Layer 7 of a small transformer language model trained on English Wikipedia (17 layers, counted from 0, width 128).
A neuron's activation on a vector x is SiLU(gate . x) times (in . x), where the dot is the dot product.

Input weights of the MLP neurons that the questions are about. A number n stands for n times 0.0067.
n41 gate: -11 2 23 69 -20 -19 25 9 -10 39 -5 28 -15 -11 -47 20 10 49 -30 26 40 22 13 -7 -85 -11 -14 -21 -27 14 -43 -6 -18 15 -43 -4 -57 -55 -19 -8 7 -31 13 54 11 -22 38 -38 -23 4 -22 -9 5 -23 -17 7 38 -1 15 3 -30 17 46 0 -22 1 14 13 2 -54 7 13 -14 -8 -16 3 35 37 -8 33 45 31 -47 27 -15 -46 20 22 -24 1 -18 -76 20 -17 -24 31 -49 46 -19 -15 -53 10 14 12 -37 21 60 -18 -11 -21 22 27 23 -38 20 15 -3 -18 34 -3 -15 -31 -29 -30 -22 19 2 -2
n53 gate: 42 12 -18 -29 10 22 19 20 -34 -19 -29 25 18 41 2 6 8 -16 56 -27 -43 -36 -22 17 2 -13 -28 -2 34 12 29 -1 46 38 -4 34 5 3 -3 -5 23 -10 15 23 -8 -16 8 3 -26 64 12 15 -17 -28 8 -18 -30 17 22 -9 47 -2 -26 -32 24 -5 35 54 -23 8 21 -18 30 1 -10 -9 -14 -12 -19 41 39 5 -33 6 11 -31 45 27 20 15 7 7 -32 82 54 52 45 33 19 -6 1 -72 14 60 -20 -22 9 50 20 -30 -10 4 -6 -29 2 1 28 -22 6 1 1 -34 2 1 3 27 -14 18
n87 gate: -24 -10 25 -33 2 -51 -29 -23 15 20 -12 -20 -16 -22 6 -33 58 60 37 3 6 21 -12 26 -44 -3 -13 -42 -10 5 -26 -11 -16 8 -12 -18 7 -35 69 9 13 -12 -13 -12 12 -18 43 0 -11 -21 -11 4 55 43 -13 -42 14 -11 16 4 44 49 24 -39 1 -34 -48 21 9 33 2 -4 27 -28 -2 5 28 -26 51 -2 62 23 -18 33 28 -10 -53 -15 -47 -9 34 25 -11 -47 -23 56 16 13 3 -59 -37 11 62 32 -26 -14 -13 -11 16 -7 -13 2 -20 43 -14 34 1 -3 -77 -4 -24 4 -34 23 54 31 -23 13
n94 gate: -7 29 45 37 -17 13 -3 21 35 -18 -2 -13 3 16 -9 -21 60 11 -21 8 23 -42 49 19 15 -14 31 -2 14 -8 -20 3 2 13 -34 13 11 -61 15 -30 36 -20 -23 -5 64 50 42 -11 -13 64 5 18 -32 30 -1 -35 34 12 -7 -28 -26 2 -3 -22 -24 -17 -28 31 -15 -10 -13 -41 -5 -48 -30 9 38 -40 21 2 7 -46 -23 -5 -34 9 -7 12 8 4 28 94 -28 -24 -25 -1 -31 -28 -9 -47 8 -24 3 1 -42 29 24 12 11 -3 9 -15 -12 14 -46 3 -20 -36 -31 61 -2 -1 -42 -11 -31 23 36 17
n126 gate: 2 -11 -23 19 -19 -4 9 12 26 6 3 -45 14 19 -26 6 39 -16 27 -14 -25 -28 -37 22 8 32 -39 -13 15 -7 6 -66 -12 -30 -55 1 41 -60 -35 15 -12 -27 -40 52 -8 -5 29 -23 -16 32 -17 -21 9 36 15 -26 -2 -17 19 -6 45 -37 5 -45 -8 6 16 5 -3 -15 36 16 37 -17 4 -14 -43 13 -4 -32 12 15 -12 -35 6 11 17 22 -57 32 13 13 54 6 33 11 19 6 15 -10 5 16 16 -21 -18 9 -21 0 -6 40 -28 10 37 65 -12 -37 43 -13 28 21 -50 -24 10 -14 19 17 -34 7
n188 gate: 8 -24 17 15 2 4 15 13 18 39 3 21 9 -1 -16 -18 26 15 4 14 -18 -35 27 37 -1 -3 -22 5 6 -56 -46 -15 -1 -13 -34 12 -21 -34 -57 -16 5 -12 13 3 10 2 -61 -13 -1 33 -1 53 18 13 -16 21 -31 22 10 -23 14 1 -1 2 -28 -24 22 0 -13 48 -6 21 38 -17 -16 -1 -40 64 16 -25 -12 54 17 9 36 9 18 -10 -37 -15 -13 19 15 -27 -14 -38 -24 -6 -47 34 -17 2 -7 -44 -47 45 10 24 33 -19 15 4 -4 -39 -12 -2 6 -26 12 -6 -13 -4 44 -4 16 -2 -1 32
n211 gate: -25 18 -29 29 -1 -1 -44 -1 -38 -3 -22 29 8 18 -31 21 -19 0 0 22 -82 6 -31 4 -58 52 -1 34 -7 27 3 -13 -19 -33 12 -27 -28 -12 -10 15 -1 -38 72 -2 11 -40 -5 -36 17 -27 12 25 -29 11 -7 8 11 39 27 35 21 4 -19 24 11 47 -29 -9 2 5 2 33 -21 10 17 -19 53 38 4 29 -55 7 -43 29 12 32 5 61 41 12 -12 -7 30 -1 17 20 40 46 -6 -10 -12 -5 14 11 55 -9 17 -4 -8 -45 -31 11 -23 -29 -5 23 10 -25 -1 25 14 54 -1 9 -58 -29 -12 -4
n293 gate: 25 -17 -37 26 -20 -19 17 29 -17 24 -27 -15 54 -2 56 -2 -39 -22 9 2 -37 2 1 -1 41 -4 -33 32 30 -16 -46 -33 -21 19 29 -9 -42 2 -43 1 30 11 22 -4 1 -2 -47 12 44 41 38 -25 21 3 2 -52 9 17 40 21 31 -22 -5 0 13 30 -84 -9 25 -17 -5 -25 31 22 -7 -25 -5 38 27 3 0 -5 8 -6 22 9 -31 9 -22 0 51 10 14 -3 -30 -15 -13 5 -39 -6 -17 -17 -13 26 21 8 58 -5 11 2 20 -38 -35 32 -8 -14 24 -10 -32 20 -21 -35 4 -26 4 -26 44 -24
n41 in: 21 -51 48 35 -4 -9 -39 -8 -38 9 14 17 -25 47 -20 20 43 -46 0 0 -40 2 19 -1 0 9 -41 21 -38 12 11 34 -5 -17 37 -35 -4 45 -27 60 -10 3 -33 -2 -22 14 -16 22 -9 4 -20 21 21 -14 -27 -9 37 -37 28 1 -19 -49 46 8 -9 41 -48 42 18 36 32 34 14 14 -19 11 -19 20 -14 1 -12 14 -17 -8 -53 -24 -11 -17 -11 -7 -14 -27 -53 1 8 -4 36 6 -8 -6 25 20 3 -2 -29 -24 -9 29 7 24 0 -40 -33 -21 40 48 44 -11 -55 35 -21 -28 26 -11 6 -27 26 16
n53 in: 20 16 16 20 -9 -35 17 3 25 20 18 28 30 -1 -27 -3 13 44 11 -31 28 5 44 6 12 22 24 3 16 -13 -4 11 -10 1 8 -1 7 1 -38 -35 -14 -19 4 22 16 8 -2 32 26 8 4 -19 -26 3 -40 -19 18 -20 15 52 -67 -2 -5 -26 13 -4 -21 5 -17 41 -16 -33 10 -13 21 29 25 12 37 -10 -17 2 40 11 5 2 -2 -8 28 2 9 50 43 9 -5 -40 18 -8 8 4 38 -4 32 11 -29 40 3 -8 -21 27 -23 36 -15 17 -26 -16 1 29 95 28 12 15 37 -7 70 -35 28 -10
n87 in: -21 -24 -37 6 27 5 2 19 20 39 14 -6 13 7 38 29 12 29 7 5 -12 -36 37 -62 -37 -13 11 27 -30 11 -54 -10 -48 15 23 18 -13 16 -10 -5 28 -46 3 -25 16 -3 23 -13 -2 -29 12 -3 41 26 -7 -26 16 29 -13 -9 2 10 36 -34 1 43 -28 35 75 -22 -5 16 -17 2 66 26 43 20 -15 -10 4 5 35 -50 4 -18 -8 -24 -18 -7 -1 35 33 28 -4 55 -29 37 38 -22 -36 -3 2 31 34 -31 2 -8 -55 41 -11 -8 -28 -16 -8 -28 56 -26 -11 -3 -23 13 -39 14 46 -35 13 24
n94 in: 18 3 -8 -11 13 17 2 -23 5 -20 23 23 9 -33 14 -39 72 -26 6 -22 -30 -16 39 26 -18 29 34 37 3 -69 10 8 9 39 60 -28 54 -24 -48 -1 1 -47 -39 -29 -11 13 2 33 -16 27 -13 5 9 -15 -32 24 14 1 11 -9 13 2 -21 17 -6 32 -21 -39 19 22 -1 8 -27 -17 8 -3 -31 10 -5 31 0 -14 27 -41 -18 37 48 24 -19 26 52 -19 33 -12 -4 15 31 7 -1 -34 8 -17 16 3 0 34 1 -20 2 -21 2 -23 -6 -15 15 46 22 4 -51 28 8 5 25 8 3 45 -7 27
n126 in: -34 -5 9 -4 35 -14 -6 15 13 10 7 24 -2 27 4 12 13 -68 -12 -33 31 -65 -7 16 -27 -20 -1 9 -22 -27 -17 7 10 22 -1 31 -65 -24 2 -11 -3 21 -19 -6 -27 -41 -50 -25 -1 1 13 -11 -22 -8 -8 10 56 -13 4 -35 7 -50 -7 1 8 -59 -13 28 4 21 0 -39 10 -29 -4 -13 13 -2 -15 -31 11 -12 52 -14 1 -1 3 20 -39 -22 1 -15 -25 -32 -46 8 -53 -1 5 12 1 7 22 -29 -35 -21 14 5 25 10 -31 48 17 25 -37 -1 5 -9 18 -27 15 8 33 14 -16 -37 -13 -8
n188 in: 14 14 -28 32 -19 4 -29 9 19 28 -21 4 38 2 -16 17 -32 21 -39 56 -28 8 -16 21 5 9 -28 -21 -4 2 -43 35 17 2 -30 13 56 -11 -9 -15 -4 43 2 6 -31 15 18 24 5 6 20 2 -1 21 -35 16 1 34 -8 7 -6 11 0 1 15 10 10 21 20 6 -13 -6 1 -4 -2 11 -2 -5 -12 -6 -4 -18 -8 -15 14 -19 2 -31 15 12 7 15 -3 12 -16 32 -3 7 -48 8 -8 -13 -14 23 -5 14 -41 0 -4 10 -8 -16 23 -9 21 15 16 -2 -18 -4 -15 -36 43 -8 7 14 1 -9
n211 in: 22 16 -20 -21 -1 5 29 27 27 -14 15 43 -1 3 15 -10 -9 -14 9 -5 -14 -36 28 -10 42 4 20 36 -13 4 -47 -35 -10 12 -17 -52 26 5 -45 -19 -45 14 -7 -12 17 43 -14 7 4 22 -12 23 8 27 -58 48 12 39 32 -36 -2 2 34 -6 17 23 26 -18 -13 2 35 21 -4 2 38 -3 4 11 -4 -10 -25 54 -6 50 10 23 -9 -70 11 17 7 1 11 -12 -6 43 -2 20 5 13 17 15 15 -31 -10 9 4 48 -22 -7 -31 1 -6 20 3 -17 -19 24 -9 18 -25 -19 14 -17 33 -40 -7 -37
n293 in: 6 36 -3 48 21 -13 -1 -7 4 50 21 -3 39 -12 27 0 -9 10 -21 -33 -11 3 47 -7 25 27 -7 17 -1 3 -18 42 -15 12 20 35 27 17 3 35 -9 -11 4 -25 -19 22 7 18 7 64 -11 10 -35 11 11 22 -8 35 -12 -9 -48 -13 5 -6 26 -14 -20 -14 29 5 -21 -17 -22 -9 -13 -22 -20 63 -16 10 24 6 -40 -4 -10 23 -23 -13 -25 -9 -14 -11 -31 -15 9 10 -17 -26 18 1 68 -8 -7 -2 18 31 42 18 19 5 29 19 12 -10 32 -44 12 56 0 16 8 5 2 0 5 -38 9 -1

Each question shows a token from some text and the vector x that enters the MLP there. A number n stands for n times 0.021.

" c": -2 8 -12 10 -9 2 8 3 -4 -29 16 -6 -6 1 16 -2 14 6 -12 5 37 -2 -7 -5 -26 -15 -13 8 3 -14 24 9 -2 20 -8 -33 -5 12 4 1 12 9 -3 5 16 0 -12 8 -8 -6 15 22 0 2 7 14 -22 -4 -5 -30 12 -12 16 -3 7 -3 3 -6 -36 -6 -3 -5 -19 26 24 17 15 -2 5 -12 -2 6 -3 4 -5 -19 -9 3 -14 5 10 0 30 0 -14 2 36 12 0 -2 14 7 1 12 13 -8 10 6 4 -10 -8 -7 1 -6 -1 0 -8 10 -2 5 -5 -4 -4 0 -7 4 -5 17
Which three neurons fire most, strongest first? n293, n188, n126

"pt": 19 22 6 3 -33 8 5 -19 1 9 8 3 8 19 -24 19 28 -5 7 -9 -1 -22 -13 -2 -11 -10 38 -35 -25 5 39 16 -28 -7 39 15 -4 -4 8 -18 5 -80 21 -23 -12 8 -44 -6 20 10 -15 -12 -7 -20 2 23 -38 -3 -1 19 -11 -28 -23 4 -7 13 15 -17 7 0 -11 -31 -42 18 0 -3 13 -29 -4 -2 34 7 -35 -29 14 10 -14 27 -4 3 16 1 2 1 -26 12 -12 -6 2 6 3 30 4 21 26 -34 -4 -12 0 12 48 2 -2 37 -8 -1 -22 3 10 -4 8 6 -16 0 -43 -32 -21 22
The neuron with the highest activation: n188

"r": 13 -28 1 2 6 8 28 12 8 16 5 -33 30 -5 12 -6 -31 -10 -7 30 12 32 15 -7 17 -1 9 0 5 -17 50 2 -10 17 31 9 19 -8 -2 19 27 17 -21 4 10 12 6 -8 -11 -9 46 28 14 -26 1 -43 -37 23 10 -25 9 -15 -3 3 -7 -11 39 -12 -7 -26 17 10 -15 20 1 -3 41 43 -64 -20 -1 -8 0 -12 -1 -20 24 3 7 3 -8 -27 19 14 -43 16 -23 -15 -35 14 -21 -36 -6 -13 -27 -15 -46 -19 37 36 -21 3 -5 -30 -17 13 -7 -36 2 -22 33 28 -2 -1 4 3 -8 -7
The neuron with the highest activation: n211

" W": 3 3 -26 -6 -5 3 -9 -13 -9 -4 12 -29 22 2 -7 -13 -14 3 -11 -13 -8 1 7 5 -7 -2 5 0 14 -29 6 -5 5 -7 1 -22 2 -4 -17 7 -5 -22 -3 11 13 24 16 0 -4 14 -26 -22 2 3 -20 4 -10 13 -4 -14 0 0 -3 -3 13 -14 28 -4 -4 -6 3 -6 -2 0 27 20 -3 25 8 4 1 8 -7 -9 26 -25 -8 15 -11 3 0 14 30 -6 3 3 11 1 -19 -10 -17 12 10 -11 6 -12 4 -2 -7 11 -4 -8 -4 4 11 4 12 -28 -7 9 20 -7 24 4 -4 1 5 0
Which two neurons fire most, strongest first? n188, n211

"h": -12 14 5 8 3 -4 -3 -21 -22 -18 4 9 14 12 18 22 -11 6 -25 -48 7 14 14 -9 -19 7 6 -10 -11 -5 -5 -4 4 -2 28 -12 -3 31 -7 20 -18 -8 7 -26 11 -1 -26 -7 32 15 25 16 -3 1 32 23 30 5 25 31 9 -36 -36 -23 4 -34 14 -1 -16 -16 6 -5 -11 5 14 8 -17 9 5 4 16 -12 30 0 2 -9 16 7 -6 5 3 5 20 29 -52 6 13 -4 -26 31 7 26 3 -21 13 -25 -37 -19 19 -1 -8 -22 -17 -12 0 22 25 -7 -14 -1 19 -75 0 -5 14 -20 32 2
The neuron with the highest activation: n293

" M": -3 11 -5 10 -2 -2 -4 -3 5 -4 7 -15 -7 -5 -3 3 15 -5 -8 -12 -7 -10 3 0 -14 3 -4 -9 -5 6 5 -4 -2 6 -9 -15 4 -7 -6 0 -13 -5 8 9 1 -1 9 -12 -3 -4 -9 -8 8 19 -7 0 -17 15 11 -12 -4 7 -3 -1 -4 -11 14 0 -7 -12 6 3 -12 -19 31 20 -8 18 3 5 0 19 -1 -19 4 -2 3 3 -1 5 -2 0 20 2 -8 -3 -6 2 -1 -4 14 16 -4 -4 -13 -7 -13 0 14 -11 9 -4 -1 1 -21 4 1 -2 9 12 18 5 6 1 -10 7 14 6
Which two neurons fire most, strongest first? n94, n211

"ric": 29 12 -16 23 -9 3 -38 -22 -12 11 -2 -7 3 10 -10 9 0 -18 -3 -15 19 15 2 -6 -6 6 -55 14 -4 -30 28 -8 -13 40 3 12 18 32 -5 8 -38 24 -35 10 -8 -26 42 -33 12 14 -1 -12 10 34 6 -40 3 10 13 -39 8 -60 -7 -14 -13 -19 2 -24 -24 14 17 -9 -20 28 5 -37 -54 -12 -6 13 21 -3 9 37 7 -77 -23 15 7 5 -26 10 14 28 -11 21 31 -13 0 -23 27 -16 -6 29 7 6 -5 21 29 29 7 27 -27 10 8 8 -32 10 -4 16 -4 -43 6 7 4 -13 11 -14
The neuron with the highest activation: n293

" T": 1 10 -1 -1 -30 -2 10 11 11 -22 6 -4 -1 12 2 6 16 5 8 -6 -12 3 -8 3 -8 -13 7 0 -2 11 -8 6 -7 8 -12 1 9 5 -15 -1 -12 -6 4 2 9 -9 -6 19 5 -1 -26 -10 2 -3 10 -5 -2 4 -15 -5 -2 4 2 8 12 3 1 -11 -9 18 1 -6 -22 -10 31 4 -11 2 -6 7 3 14 -8 -14 12 -25 5 22 12 2 13 -1 15 -15 1 -7 -13 3 7 -17 8 0 -16 -7 -8 -11 9 -8 -5 -10 -15 -5 -3 14 -7 -6 -5 -7 17 14 6 14 -6 0 -5 -2 3 8
The neuron with the highest activation: n94

"7": 8 6 9 10 -13 -11 5 4 -12 -14 10 -14 -11 1 -7 -3 6 -16 -14 22 28 -14 6 2 -17 1 -3 18 -13 -5 25 18 1 5 -17 13 22 -2 -1 11 -14 -26 24 10 29 -3 -16 0 -21 -19 18 -15 -9 8 -1 -10 7 -3 -24 3 -3 -28 20 11 9 20 -8 -18 4 8 -6 11 -59 13 -7 3 18 -3 -4 6 -15 2 -14 -3 -16 5 5 -2 6 -13 4 10 -16 -13 -31 32 -13 4 -4 -11 2 14 4 -10 -22 -47 -23 -12 -3 -20 -6 -9 8 0 0 -6 8 -5 0 25 11 6 3 -12 29 5 3 32
Which three neurons fire most, strongest first? n41, n94, n293

"e": 8 -24 16 -15 -24 1 10 13 -9 -15 8 -4 20 -1 7 26 -23 -13 4 -7 25 -10 -12 -2 22 -1 14 -14 -30 -21 10 -3 -15 -7 37 18 5 18 11 -16 -8 -7 -33 -5 -34 -43 -11 24 15 -14 14 -20 -1 -34 10 -17 0 17 6 17 10 11 -3 2 2 -10 -1 -2 -5 -36 5 9 -17 -6 19 13 -11 32 2 23 10 9 22 -24 14 10 40 -17 -18 3 -5 8 -1 -55 -16 -3 11 -9 24 2 29 11 -15 28 31 -2 2 8 -8 0 7 -15 16 -16 -20 7 23 -7 -6 9 4 -23 32 -35 9 -16 3 16
Which three neurons fire most, strongest first? n293, n211, n188

" ": -13 28 -16 -20 11 -3 20 12 5 11 11 -20 13 5 -8 5 4 7 -10 4 -15 -11 -27 1 -4 -18 -7 -24 -4 18 1 3 -10 12 6 -6 -4 -10 4 -17 -1 9 -6 8 -19 11 14 19 0 2 -1 5 10 -2 -2 -11 -1 -13 8 -9 19 1 -1 -12 28 5 14 -13 -1 4 -13 -8 -35 4 -9 7 8 4 -20 -18 8 29 31 18 23 -23 3 4 -6 -9 14 4 12 -7 -18 -14 20 1 -1 -7 10 6 12 -6 5 -7 -4 -37 1 -31 -21 -6 -2 22 -31 -2 -5 3 -27 8 31 -5 3 31 6 10 14 -4
Which neuron fires most, and how strongly? n41, at about 0.27

"v": -33 -39 -4 -3 -23 7 -7 1 -17 -15 7 -1 -2 -6 52 -1 4 5 25 -15 -30 7 -14 -10 21 -1 12 -12 -21 -7 -26 25 -6 -2 -42 3 6 -34 7 -5 -10 -1 -16 -13 -10 7 16 21 -41 2 -1 8 7 23 -4 32 1 10 14 -18 -7 -12 -60 -25 29 -12 33 1 -5 24 10 13 -40 -28 13 -14 42 1 1 -24 2 -1 13 3 -5 -36 -10 -25 20 -1 -6 12 -22 26 27 8 -15 3 8 10 36 36 10 -8 26 0 -24 21 18 -16 -23 19 -3 4 12 12 5 -16 -7 5 22 -50 18 -9 -7 -3 -32 -9
The neuron with the highest activation: n126

" 5": -8 -8 -14 10 21 -6 8 -22 -11 -5 8 -12 13 -8 14 -7 -14 -14 -18 -6 6 5 30 -4 -20 -6 10 4 11 2 -8 15 -6 1 -22 -31 4 1 -11 9 5 22 -5 -2 -24 1 -6 5 7 -39 -17 -2 4 -1 19 28 1 9 -10 5 -13 19 -20 -8 8 17 -33 -14 -6 -18 2 6 -33 -18 -13 -32 16 -1 2 9 -13 -6 -15 -4 22 -11 6 -9 17 -13 23 -13 12 3 22 5 22 1 15 -5 2 26 2 7 0 5 -16 5 26 11 -11 -13 -3 20 6 5 -11 -19 18 -19 7 -15 1 0 9 19 17 19
Which neuron fires most, and how strongly? n126, at about 0.14